Layer 3 of a small transformer language model trained on English Wikipedia (8 layers, counted from 0, width 128). Numbers have three digits each and are written without spaces.
A neuron's activation on a vector x is GELU(weights . x), where the dot is the dot product.

Input weights of the MLP neurons that the questions are about. A number n stands for (n - 500) times 0.0007.
n10: 400536420483477552480579489683550392628616514313476530694380265446497479513493524514503350625500520317580542599302640369402607438575500398500577454693597636415517461559438551326493437249545363345300604507260553686557645446354327596591507517590396244526378591544281596448440675631332558379468329459751418599638536483544468497544524640392398776395490728467340574646545411461473794471430
n11: 492632577686294563111340513538549284680390512577463567632430589368468399476635537454730634637451721533456521678463258273451508529627500347362707394418651443212548462641484601292508309404511537386167612500505623584148665706373464451420311492586537345419613609638525470735450433363290561509492722270532394538440406561351567587401692472783394615744255620714683552472415500639432420522476
n31: 531533693516384439551492447586388390661561428406649147386571648492572399512567544512578508612460352436376443320070419170363601660541450437527715231496787441480309521420397602447488316333631591423462585590150507779361636488557366461609374408591492482504573534529591356408532573437273699334455603544891562389461545579414605500522666565686489715378430543454696639339519452585621516371283
n57: 464407619161651526306496534470556572347622541533396284591455700432508609556439533647446504500430580558564479568471641339795780629653113325694430496537454716443552658433190516479547472586600443416418596504218370500416603418593357435693445397461438274546500477668365362273295425511500395623689858525484581245600705463388539449477643571520508582516158380686345452762535508572210597371765
n67: 719577543354353389385472395544518174512380268566292598332482419533368442566532440522470570301673535592486450384432500648399331350361482538552678628580487608420386324429480427485292490633607711583409541550484421594256550622599192658407436511445550497563608520603482404631511529533632611508525790465601445449514526525436406368513598541399373585859358510476767724517550617453476471574548
n74: 417492393365246632343357454688975293531743344419355336491333458504422600568727553675504568351488444475627662357599557558388464607622585716600562274570603403319528394418625496567374504450642305412380567430169671421579525517542401500624477623475434272343649697700463456610649375614521432312429479594604534273480424282423559206651379551632395512730608532390334691591649378487400592620536
n77: 616665684517544497585727303585497485474527483546470621496513472486490612507629380500512549566290373416705316332396546385713487493541552401500518481573513592470127472516529418369555384216541586411452571487359603347484456514734394457692606483413335350559534491790547406610544466481601464436684604607727469534500490672533383394445470529328315520347477633616387464506475657360484569350526
n82: 405500446386426617346593429390557524344583561463459525577430395467578627463405340408736589572428341471585701428482472506420565459605479577617456467484402689586585614406381511590611430516513301467517579538570341633469657412524416584460430672476468343421397577458468492520326447605443500481311593433540509500520476425469495330436425480467457648489682630374528427662723546640432673473449
n90: 369500743582449561513470528784659285452649514473476513507595437447416344440507409510601470401470364452612693517384623329467395626615496302640665613549605604757520496432506523545339435410465372472394612583442361645421435355409366604609562452437459497706397494448584491459638417607331413453338553635603448256407314534384483416647443634497369436419500583301625619428611405618513702621246
n133: 551593601624453397640624535719635241693500378411453459630519455699485430612454593371465527506398609696349503519469364550448461550398587487476425373461654540402436375471429540286573452408581432529270449430412582670455466616682470488503450460287538531692597553503244553540516368388487582483222471382588637481500661393360540411469607557414494528624367406563512446539532553538409430536379
n134: 554458601540428453361303815376297541258533553568667308607693521433450237709536363512646460667584602569629607566281397485346375537724277368642420285416417798417350708557339567504554181460573348455707613504518483406516536483691551484744207326454512419764492664307388333448332357440391350724557500492401467400614375412445493427608416446419515504612398790624535520372647556496390649563653
n155: 408605536433374585459529494464473500587275318418494536514303559328622516453588408471550352662532391356447532287670507536525726513438563439531609354650443374372363559515482475336346334553525661611391741539522633390460529463690353431484412449649410433703426542439361675500377426462424547619451559548600415559463665446483519601538797500415579557692357395549494466552473519490366598297559
n180: 582514538500282491627442414632433528649413353393490513639402563627604289752604520452494641482395732520507514451332460377437437452405606417543750244608570547453453433600626493335472369417600493497568747510388407673457565511559284510407510347401507537392700407423399512255441476229627483420514542632754752490384489359629436552625507513458494609604397424582484622605500446385437486340368
n220: 709375459614538599659254530451453284612639260631470598374577587595324361539806346496503453809401360555628354492537535542381464507477316446587553479404486482630683454353412279564470521666471631650479532441429685515314518492708323646357514478534385510507623528650358473397567418541553522641631542478605413443314622496629491278422569518339311555718278586595724546408576566508600515865496
n239: 347379587597412337486297756422627351421574500776584415355445514425375612476459400346510228665493530562430609638462478562544440601482313442574370556406565578310230411562641361450472533565610397331543570666543532539500465417443540490453503635393594519577388633728658662628409353337418436548644561349622461294382468643344427342500609660582614490460473651738547540427506613570517475695500
n253: 446583514714349577506633462544519324530456590479444603421500436603559579576408299456566540603589560515494393573597470444379707435360523523621625556539433500421364663332465332274608527565481691285356617547461492579407546539331249610506515481513369511352798713548522478491506632471461552546465538336454395475307394531503582408355549521535483519592669452548635668545610485412440484604428
n254: 548562377407360459416599702631403487504307393595475547496461474526463638656588599475599518629412448571383243409414462466552545650288463289430458436407503644594563412429317454368570503449555511395537624749573473316127582467577442415670303582493690422656716604571486458351413395319500626477750655645420544551413330444503415514601338459483438681412427704749431331548560769627476577597611
n256: 628616641644584702469411460627490593517540520523394545715694597593493635603708632532435581310353443551428266200233392530347504418508666282401556181648522508615439327456455331580536541453547396357378594493145643441432500480404402596549418664585488482638547720447496349430532555388399672508623669484619484608139355327574503545511442372374146554359386746668444542631620543265580536618598
n326: 496481667412438611295558533429591463280421537370445542734460549587549176603504526545810655473682307379702507598437633427478656474425283423403671284490603511522600564448347698583331243427604347519458575611417356682379482412466479438514535496215419299534504393424373546387455274517549636843519436547522677470482655298490640493507482542406483734594332468651475553613599657601479586489536
n337: 463466553697486380477625491497431484467405482571358523500438386577440555439456473491561521714568500530709515503473407494573512431355600535529462574594371541444471562486477544583632382734549405466613486517371584576483464475629368618488380692695337434497467568368542462530376348663373459519248519458556482500576423435664543380365326442446555727529684712615581422612656464247416469419419
n358: 460480615430447317429604635668589422372364570416554244667550454624497523679406532484491559441566383585580503633627514449640650497497658436627404434449518771630410493578617540568354366301514299620593577443504397709472538632637524481694521430379395451491378497414547452522442442468661460419439605387481695432500585466543608355381378616497451585340552648455613521670571676610300425490426
n367: 308475666497455497375572542367491516421605769619531353625633667646438507487469435451545304546558299435560420616361408536588767631872314442652694346637426564493510386595634635412323321583426387714575470682312529503430593443610437588631503645475462494654333425416507488359354385389525557636517600575581376401490457517512342513440398632415494527556544701467513503378526486549262373443353
n382: 489515681370547466416368518404583384516446562448661309477438546558461437598573565485670523540538681409494584618429418295662546669837368531656640497537489695552552497581609552418464463390480333654352457442322518515614394595585543602707410456420402438428524453516374394547578578418579416487566470588512515591457479625519528322467386545534449350461345394514392397534602479530440464651506
n397: 638636481303497573520388479375570500674535135483387448635547409423588631470490395427589259391514474381609524423541504571633454548472525288427500494488478597690400325455406420528462618661638551420497685497434523645457599475689464389444484534585298348532469462654422552704386476560592540380369820581724566427394218292454431461538655729665491653393437493405444513739551463611417556518434
n410: 420713712587566437423323492407673546622487587386613512705570504517409546956377331508627549672414323438584643343292460488703681404372422272455455476466384704565549521582488622585432468609632319530598524543100429471536612483440548230528488637148279640454458535429529489525282437347521808588492406438480509500508307292537430271340173623539496599472698520492396339894693327344520377660452
n427: 592639389720545518656520613704510339291500332410854375689702673578454248663583516447392696541587453356469516406612568648547620308779558525477275428558373492457403455780420673533393600496469409545606430218300432374570344309488366674648382288541323562638581688507468263460241371559314305470691467516398434373632190701579490401544547542583438687500488663546477570565582381423414708379481
n445: 597523712596406443339546662416519244415523330703615648430386453524421398607599395458585567685464371162854778350560715522437465459453310428572492504516603486379509585522443504693542491490547446757639664556568652366602304400899474441553417619434445792406833522677573434600537231424396536568718467209392439204424576577117675360193505526400206577814344513579434491403667414328260898371584
n446: 545463690411453482377493527534745458547561454445483566747500418517462715664487411443678526592569503655478611537380440353617298324381466329461447299664475562377471367575519529408612510442586310392403506444462407564404619459602541422677494298538533576667283469473421557510219480421449633447399538536630520561400562474449697301467578417506479421632548702639583503506543691773609331524442
n457: 555463539512548631356658765405556555507506491468246440441583593398411451436491491509556329699592573428430530528527356503532456509407263266582476366508478547459602376622440518361303339569544417656523607528456497640323662444534442485474491419484569366744467463468476454398533685508500471446448590393574555540500671680454495468541595595469503569683275517405465619578640625509331439466506
n462: 412500513429396581477289408723589376518637473533680410489513434657179367480603477151616450619610562312441585562466683561507438622593300496569657484403588540302507438359442464507303503292567550679398497544416563746523392651541497410661481416420507675579524478491493497399374544313503579471408483547642441400372653530345569474543750477417444389487303536568549529432569430730625607637516
n467: 607529632538518556509481516510500474441306427404510428427736265523425285642581503532432820693641562389537420552312544431336574655393500583590486353586459503485503419533569410315416643483402412423356629586216648542423487484425457403358464269480468358509612479551400392229564577494372435601709493516571487373528664503506422539590472606587520582620374525536570528667482418436623591510528
n506: 464671668611157525446417326458468411561443315614645333592330514529628467635349569171547750706551649458554561699198283513631343184419264505899753412592582618409337252645377495200452540439656546920097500260411658514460736630524438491757526426371491242522416604454408354528369570487308649534486777459754600372545538381396586478568856460575492505315432657456603594589526293641342453428401

Each question shows a token from some text and the vector x that enters the MLP there. A number n stands for (n - 500) times 0.014.

"ed": 462394473524527435542514459496457565481635399512382548654582430446508509540459479628450530464485508508485570395467459505545465426439511576377468534564411335570548530466384482470504436393369617515476421514549485567491495466477552562488685516499588479564500351506384470467421569598470487538449441615433590684514658513526570849465511499376420578509465471555496481591446561532622505417511
The three highest activations, in order: n326, n10, n155

"ne": 576399422591529518592556402639527532374627614500560467488462431710552348485486637573424527444591556476397504473474491397643474482547641500581443516577582555567401697510617515417495462380263440425611486589526444409496525481492591481464636577470558593444437422493474502460570486537374517347537398634414511482547445600459505601510360462485430385506561475500410405416405518470544617462473
Which neuron lights up most? n90

" ma": 527467594556480460399507610462521660473468491507567557487471502543546584377479492586478454510501501413395457619605525409523478589479424456388522446380512554550568494527550604492500464546332394518405436487599389524649584491478577623554710480385440428492413290545545438477490369606514486534516468467430509598635564553466453647606375531544657480435472482529514386464434573581437495445546
Which neuron lights up most? n326

"'": 522462502537596437555491585553459699477484735573463415495556482536592573361437554370531445472481518674517513584425483565480494507463437546469470632299621519373510553523422537520534348570413442455545489493795490440481434406388641558516625502325593627566483406478486491525490600464539385379399564483449474544538418535526408678463635515447532487477455530551414431558443501547466358408608
Which neuron fires most, and how strongly? n239, at about 1.1

"t": 479409437571451566555584536606500410564528589560562444498540369615411411545388568529550506490612430569438556437615542450457435448533460458430575489508572448412483572304459428514507510524414530473506510504739533520474451652500484535456669450518613543557388485484489435418505509517550425342475241454420638483476628429474576749598554438432537430471513512585623511396458526645570431318413
Which neuron fires most, and how strongly? n462, at about 2.1

".": 487536484561585426534484485572389568494496529538559452247557454494523509482492566672548497597517559511456467386447477477414427532483512483494506502607584409492392539429429592446632461494551547424492573529619489484512532535547542427412474578430545591537460263464385529538528485537529430352627485576558535715519396582468483784646534500493585472492395518594435562390429421456407465450479
The two highest activations, in order: n31, n180

"ation": 464336404489487469533574451678437495468607428490366532511585506615544595492501535542523444458495475535615366471609547546512319461589380555411388624611520365448542467503533450433548404510377457494518589479541493546526497581543449595533651583567570470394491344555424508528529538580644316399565426451433632565400632506502471680599458429495479541519508375474583479508378436536594465359604
Which neuron lights up most? n77

"al": 429406430445464543587551526542515558460595527494543488545420453463595379550441591616444539485477522617403443621583492444437490463563549511402401715409452474552484489484460480519486362478421623402504478500456458534497553506487614583444629530589706462492438410492371510331597401558495439420477508504361519579608640492552483681457530574509493484599476451516607334501311662583481400402506
Which neuron lights up most? n57

"an": 381405426518408555640536496462511581479566464590447492390466415507473456245569512670591486542504435422476521534576544568450534477533587592581431454426557369596478654463540492607531527612469450426429415548717527447428505467501639471473618442592587486407530493564568480538636543504425388384488463586425471452601571618468571613464567537522439504465430430416572530187497402348525504538612
Which neuron fires most, and how strongly? n445, at about 0.71

"p": 430506559570529536551486510627550730650536550529503459377496409446568511495453533525323657392473450568506473443574518502318619464626533466381447492500460440504572527374613575537493556477408729583548326525337497527420601483397574497453698584461525528501449497464552482432480551564561490341611326424365531536436433553556486510416337422479505604386652637495512425622447495507461409404484
Which neuron lights up most? n410

" its": 499611517465524562497456519475432597575486516457447518472525528534458448534509451502488500482544538454470478505580568519492595498469476413573579530618504363497549457476507458522484535485431456473480546537580475477565505474521512511439669524442480470468520322455436525523563479455422492424563506535510430553462471468555447948493550506459581496476536464443481548599270409519457490495541
The two highest activations, in order: n155, n180

"-": 542332444619558479542523540549528564611451446476449468391494575538473536370480611637539433588541525565523405555576298464522530433466474322398493504430497444445492504425406538504453471490431514430457614480595514525480560689474559445393610542514468493567440366483734460415470614406510474348486493480548628545415517460473459842549565546571593496508483538574472490537352476561535475495489
Which neuron lights up most? n11

"ly": 492404484523483426447587508439417702364377561619473520511530628491478521593542467750564482433480541590510550435426275517434594413457501622502533414527402490472518590378439533561589445544380510608544396481760479374410512538544519608594604504607644391601443438483421464533526426537321546422576479622395575424484466471490446659578595506505467285470531526442548497515406476548626565435540
Which neuron lights up most? n134

" all": 443465511530453494539442549496409389531565404463494575569431460397591433407504582505533497534557552447492538596398535468592518553557622589519469589579380449548434488554610428517530591480236497525557424561665515514541422516487561400471725500529558548412408353547513501468582400500385601520484505465433455575532525508473483782620503369468547476524408523591542405427355435514483377486515
The two highest activations, in order: n11, n155

" his": 487561496482554548509445512463490548522518621495431455474524534519441388555500492547513539467547509477457511545514537511515611549474435508521538540591495432472600489548496458550430619519418405436489546517596503550559555528479538527442747533345512468489500268473484523538556490428508495305429372492529440580469500472501438886442586543411504443476522480499481608470271384524497467544562
The three highest activations, in order: n462, n367, n467

" at": 423570612500558445560473469394408639507559671580516546413526528490541518422499530473356446569475495456625441516480497522419532501358447561499516484656451462439374509493505550596583565492353518467581407587622457411581442468442505573414652380533476574526575476457561471374589456406509517406506478495592458559393560557508468819499505382488519439472541529591465552550333583592483548459418
Which neuron lights up most? n77

" K": 411525538385526510551575439514575520471549410508459501460482410511520522382339517461479425505464437523451527476418502655452547475468510530519565429517498493522616479336523550609480522404415470425463438510739421538608513527525700460573585456575618529568425407449547570469535466499455489324477509520420526562509388501521601653490640439550695720388567432482456379438459510496481585507431
The two highest activations, in order: n82, n397

" pro": 570453503620545527573518539545429638494401529431506517316487532587383514446518487550485534491473461536463477406540512416631619474373438520477473473414476478625563498618558583468546485426423536447555362548639487465340525486519727433532689472565487450406550421477589376525564407512510414431318482470546453465511394464536464656502458536574690512428575536480499509564353596564572488547454
The two highest activations, in order: n254, n358

"ing": 447383450497531405490517528509463571487570525524370432434567284619568484397457486582508512602521519463635430415542447435578512527578544567453526520598401437570546538527493277432524417528302543332570599498549542559585597471581536625527684464548538446480462418492460481432486609541538386343484351581472712549517551450542546693548440562376419509499505558483618438487430454614499477539557
The three highest activations, in order: n10, n467, n337

" ": 513425546569586509575481514514506535522492449487359509314504469548440498419497522517413511472528494568518406555455509478441491487486492531456492599545464480562441566431503516477540593541450584383521460416494449473479463473466483525422667504498539478478533403511601494489575539489487387501486516498540585500435476546435488661713463539539855488351452511566565520476475503492464500415413
Which neuron lights up most? n467

"tra": 592423574603525470462571372711491406522482623562612507449482492534548566480445596556572579523542466515319475564486557428512566514596510749482374450524542387562539568384520570532546364397438482411492351553608485477516531604333475406517688522510409621436491466425555482546525519441479490334545347597424579517500481554539575627469410420518498405387632374394431471562534424522582592421361
Which neuron lights up most? n31

"us": 514493467650524453524511526544487676419429630446544440620457534536594503409471502753443549529472413558439448409489305424491579519472433610406477489577479417447473514664460437587527453445371484573557428573534491383600622473467652665487676470600619368516459660515527490432403548607452544318668361610400420420443415493493346567548557510589583329463497526540431480526479435603524487413459
The three highest activations, in order: n427, n367, n256

"l": 516462406492572570547432460566547643613491468535576475533486451603537446541540524587491543589401436632467505427646558501328472435351522727487463537341532469391484484299422464469488545564444537368497279552713570365578486634479533528504651481439646448648530534505463499553478471518498538543564392483414344466594529582404503531562502485443549287599581382535472582332463574538546384558477
The three highest activations, in order: n220, n133, n253

"er": 493504414457460475727493497470544457493515491476436482454452480517575568429428478583575584378499527472518531506478498457402439536509533767465472640572460387471601589493430410523418490502410524439474527522669528665477498441542511561371573579593602487320437401502518467576557557603526425220518401421479638388485517419553567721425545507548489338534494466445541653390387488559702514488410
Which neuron lights up most? n74

" an": 490532453371473529495466739379473592518565559474525505442468531503522433372625460520466559465666529427524467552530500436526519623536453446451554549627514435524429512507528547606460535562391493448382436516622456522579550540513466450601677548478521509488471321552566553456670456444510396532392339661497597443500442457497402704389565544504614479405542473526455496524261439485485484454433
Which neuron lights up most? n367

"k": 416462472410598510511632503531519457570583552432415529368422355574549537360577472551494491481503357597467403508549584616436541508443403605507519515393616447531592539315462390429368475472509484474516514557788529469637501601567535445522630523580736585647447475455495501492564557500472415241515555504398662556365478579415504619568509446523495493475557443407462429352516503571463456500604
The two highest activations, in order: n254, n462

"cle": 453496486493441437521463459550554468454535559438562394488487544544562586472507530584473487532554411554423517365563621433547415411523634678461558554531360455511530522377457528408507481446363340488521422451748527456566526467624524410607605601498594597522460364508424517467498547381613646308511404578459595720518565534380425695588405398423493433577523534485555321414414466587576503497567
Which neuron fires most, and how strongly? n446, at about 0.7

"en": 450435405530490535527542437449504679635650385618356498386558640510545570488496483656317358427585573540629479428421408483588521492420473526429390579442478438543591692511550468553542615528510488479544442520506473362468488514488545486524624466519544411562529560550576420551511656494373452423537450603452537586450392470592505605575378447612482454477560533323415530393529409304548556507435
Which neuron lights up most? n256

" a": 448458506431599514539486588413447566541444459480499427377531512543481473487561526545450596392521518463473472475545482498648572495489517495574579518545541490474502535519527532560541513501453521475474354451500464610622553522525479475488672507522451418454424223520470514527636448473459519485470421571511507503477498456576513835564474425431637481491455447494380552557241458475405572541543
The three highest activations, in order: n57, n180, n382

"ide": 626342459663522406608485512648489513611554638437407546389583563566448618594439502524492444390463413498616431357505453554493441520561592352465502533522477392649494616523516444552499482530377572592546361439551469553446417601546549565501593553582464631521406490476689468505656654588497557304524541526344653441403376427549469578495359488442429378451561547456500535499416400461509557468449
Which neuron lights up most? n256

"y": 411415517564495498664552497658549673404452545465481451490495392424503487508417450667439443376553485649433522499548378451407475422525429364444450572583461515604482589597443497435605478459453523585561498384770454597509580519423580425535512443584691444550381427526443527447529590586505516399385383614496525604473469541597466668674521366518410385471524489492559443506431569566621438443364
The three highest activations, in order: n446, n90, n457

"re": 517404460441648452527539469574557613528689495515482477567558523607547512561374530584579611515526595661548599465483466391650393433439495418401412522478506427495484571584455451550534430472482541476617442466413490540462535455531732523500623517382468485436501360489582490523613586555516526307497598607358792615426509356532458566470357372566487375407560427350518381553444526547514417358453
Which neuron lights up most? n410

" children": 469474413405525497555558458490370607573466522478431581423462503443561580581416498445619496466555515529430556476472343410557418491562502592378418574667610446620545585455596475347586628518474384561523395553573501500624461482472499521436762566426508410486591510538430527541468533490494379360358495420477491770575480504534460670513476483506491396420515430511554582460404436404627584475449
Which neuron fires most, and how strongly? n10, at about 0.13

" four": 466478465602589518628531510495353441566550391503479505470507592506563516529502559491412378370648437492530504562396473454559494473433589525506460507494427474594466498483515516505612617502329527528618426550605508562534520471490439605506739551466510418441427386535591537471482411452447623362461535533559530585450475429511422780442525476399623405438541508509515489406329406522542475612463
The two highest activations, in order: n397, n367

" His": 485578461444559575507548451433494551476576544565485493475543487502497404500485498423435494482517496480517527503491488457526614546449464446576529456513509399509628496482481420471521578491433382440576517534687476554563566459484650577422730530387491462511548251507444527542605471454535520378484318485490460535444484515520357850468608548443492486486511498526519534507311325522575461542604
Which neuron fires most, and how strongly? n467, at about 0.16

" A": 533360437395615495581535493535544537580527484532605539455553537495546441458416475499388540490528533557511530570503484471519517626565470498496539454483592532449665421456514496531582448408462516382494347514602376615660478560499603496435629444461597339507428226485463519436489445466552403542527427515467532434496592605585526680615481461488651436495424449453471378564355435422566514529499
Which neuron lights up most? n57

"ise": 468547437508351516488450634533449424609513538377453450369504436468500456506480490437415501639421619522335500575500429471474525457643599500391592580394439464529542555584579498408558480642286472435593394452661554585465522572494440493435635529570640542477514464469388489555601614658512496501474483485478667587554552553534419701596539482461400376471425566461533387440437449505647497353437
Which neuron fires most, and how strongly? n11, at about 1.1

"la": 488352479530606490394451446500564680508463668363667478636456503530514578303471488638425510429481550640320460589509627375565547554382381584522451517456477512449545561486437559499531404458505552649415314533549448443626624487476610639530655386427565602498419452523479453504461560600575366561539470567478539583605593538483548562397536337503529364487435458470475407377442530571480520397611
Which neuron lights up most? n57

" D": 419586434571483541588444450513541592530581489548519537470534383486428504514428545415475435392518530594425449548410472667381376524633503546471455519458537486404651458444578519531527518483466563467545388476629393517520506562450641368448605473444585605601482342494529572435471494451421507462479501500354568591431591448488623708544536466457681604476507372431382488522504558488474554391421
The two highest activations, in order: n462, n133

" or": 464602546478466510518471448503461721514501429509562535498472515421535559539517498494565462472540470494462469609476469576550496481512446512502507429658470465429484484553494577516424508609340410450447531446610500360508530565469409439396649420544471491429465419520577455478506454500468557462472449582568523601478540596433452892653551453479580475477519489478447508562306505667475406484484
Which neuron lights up most? n155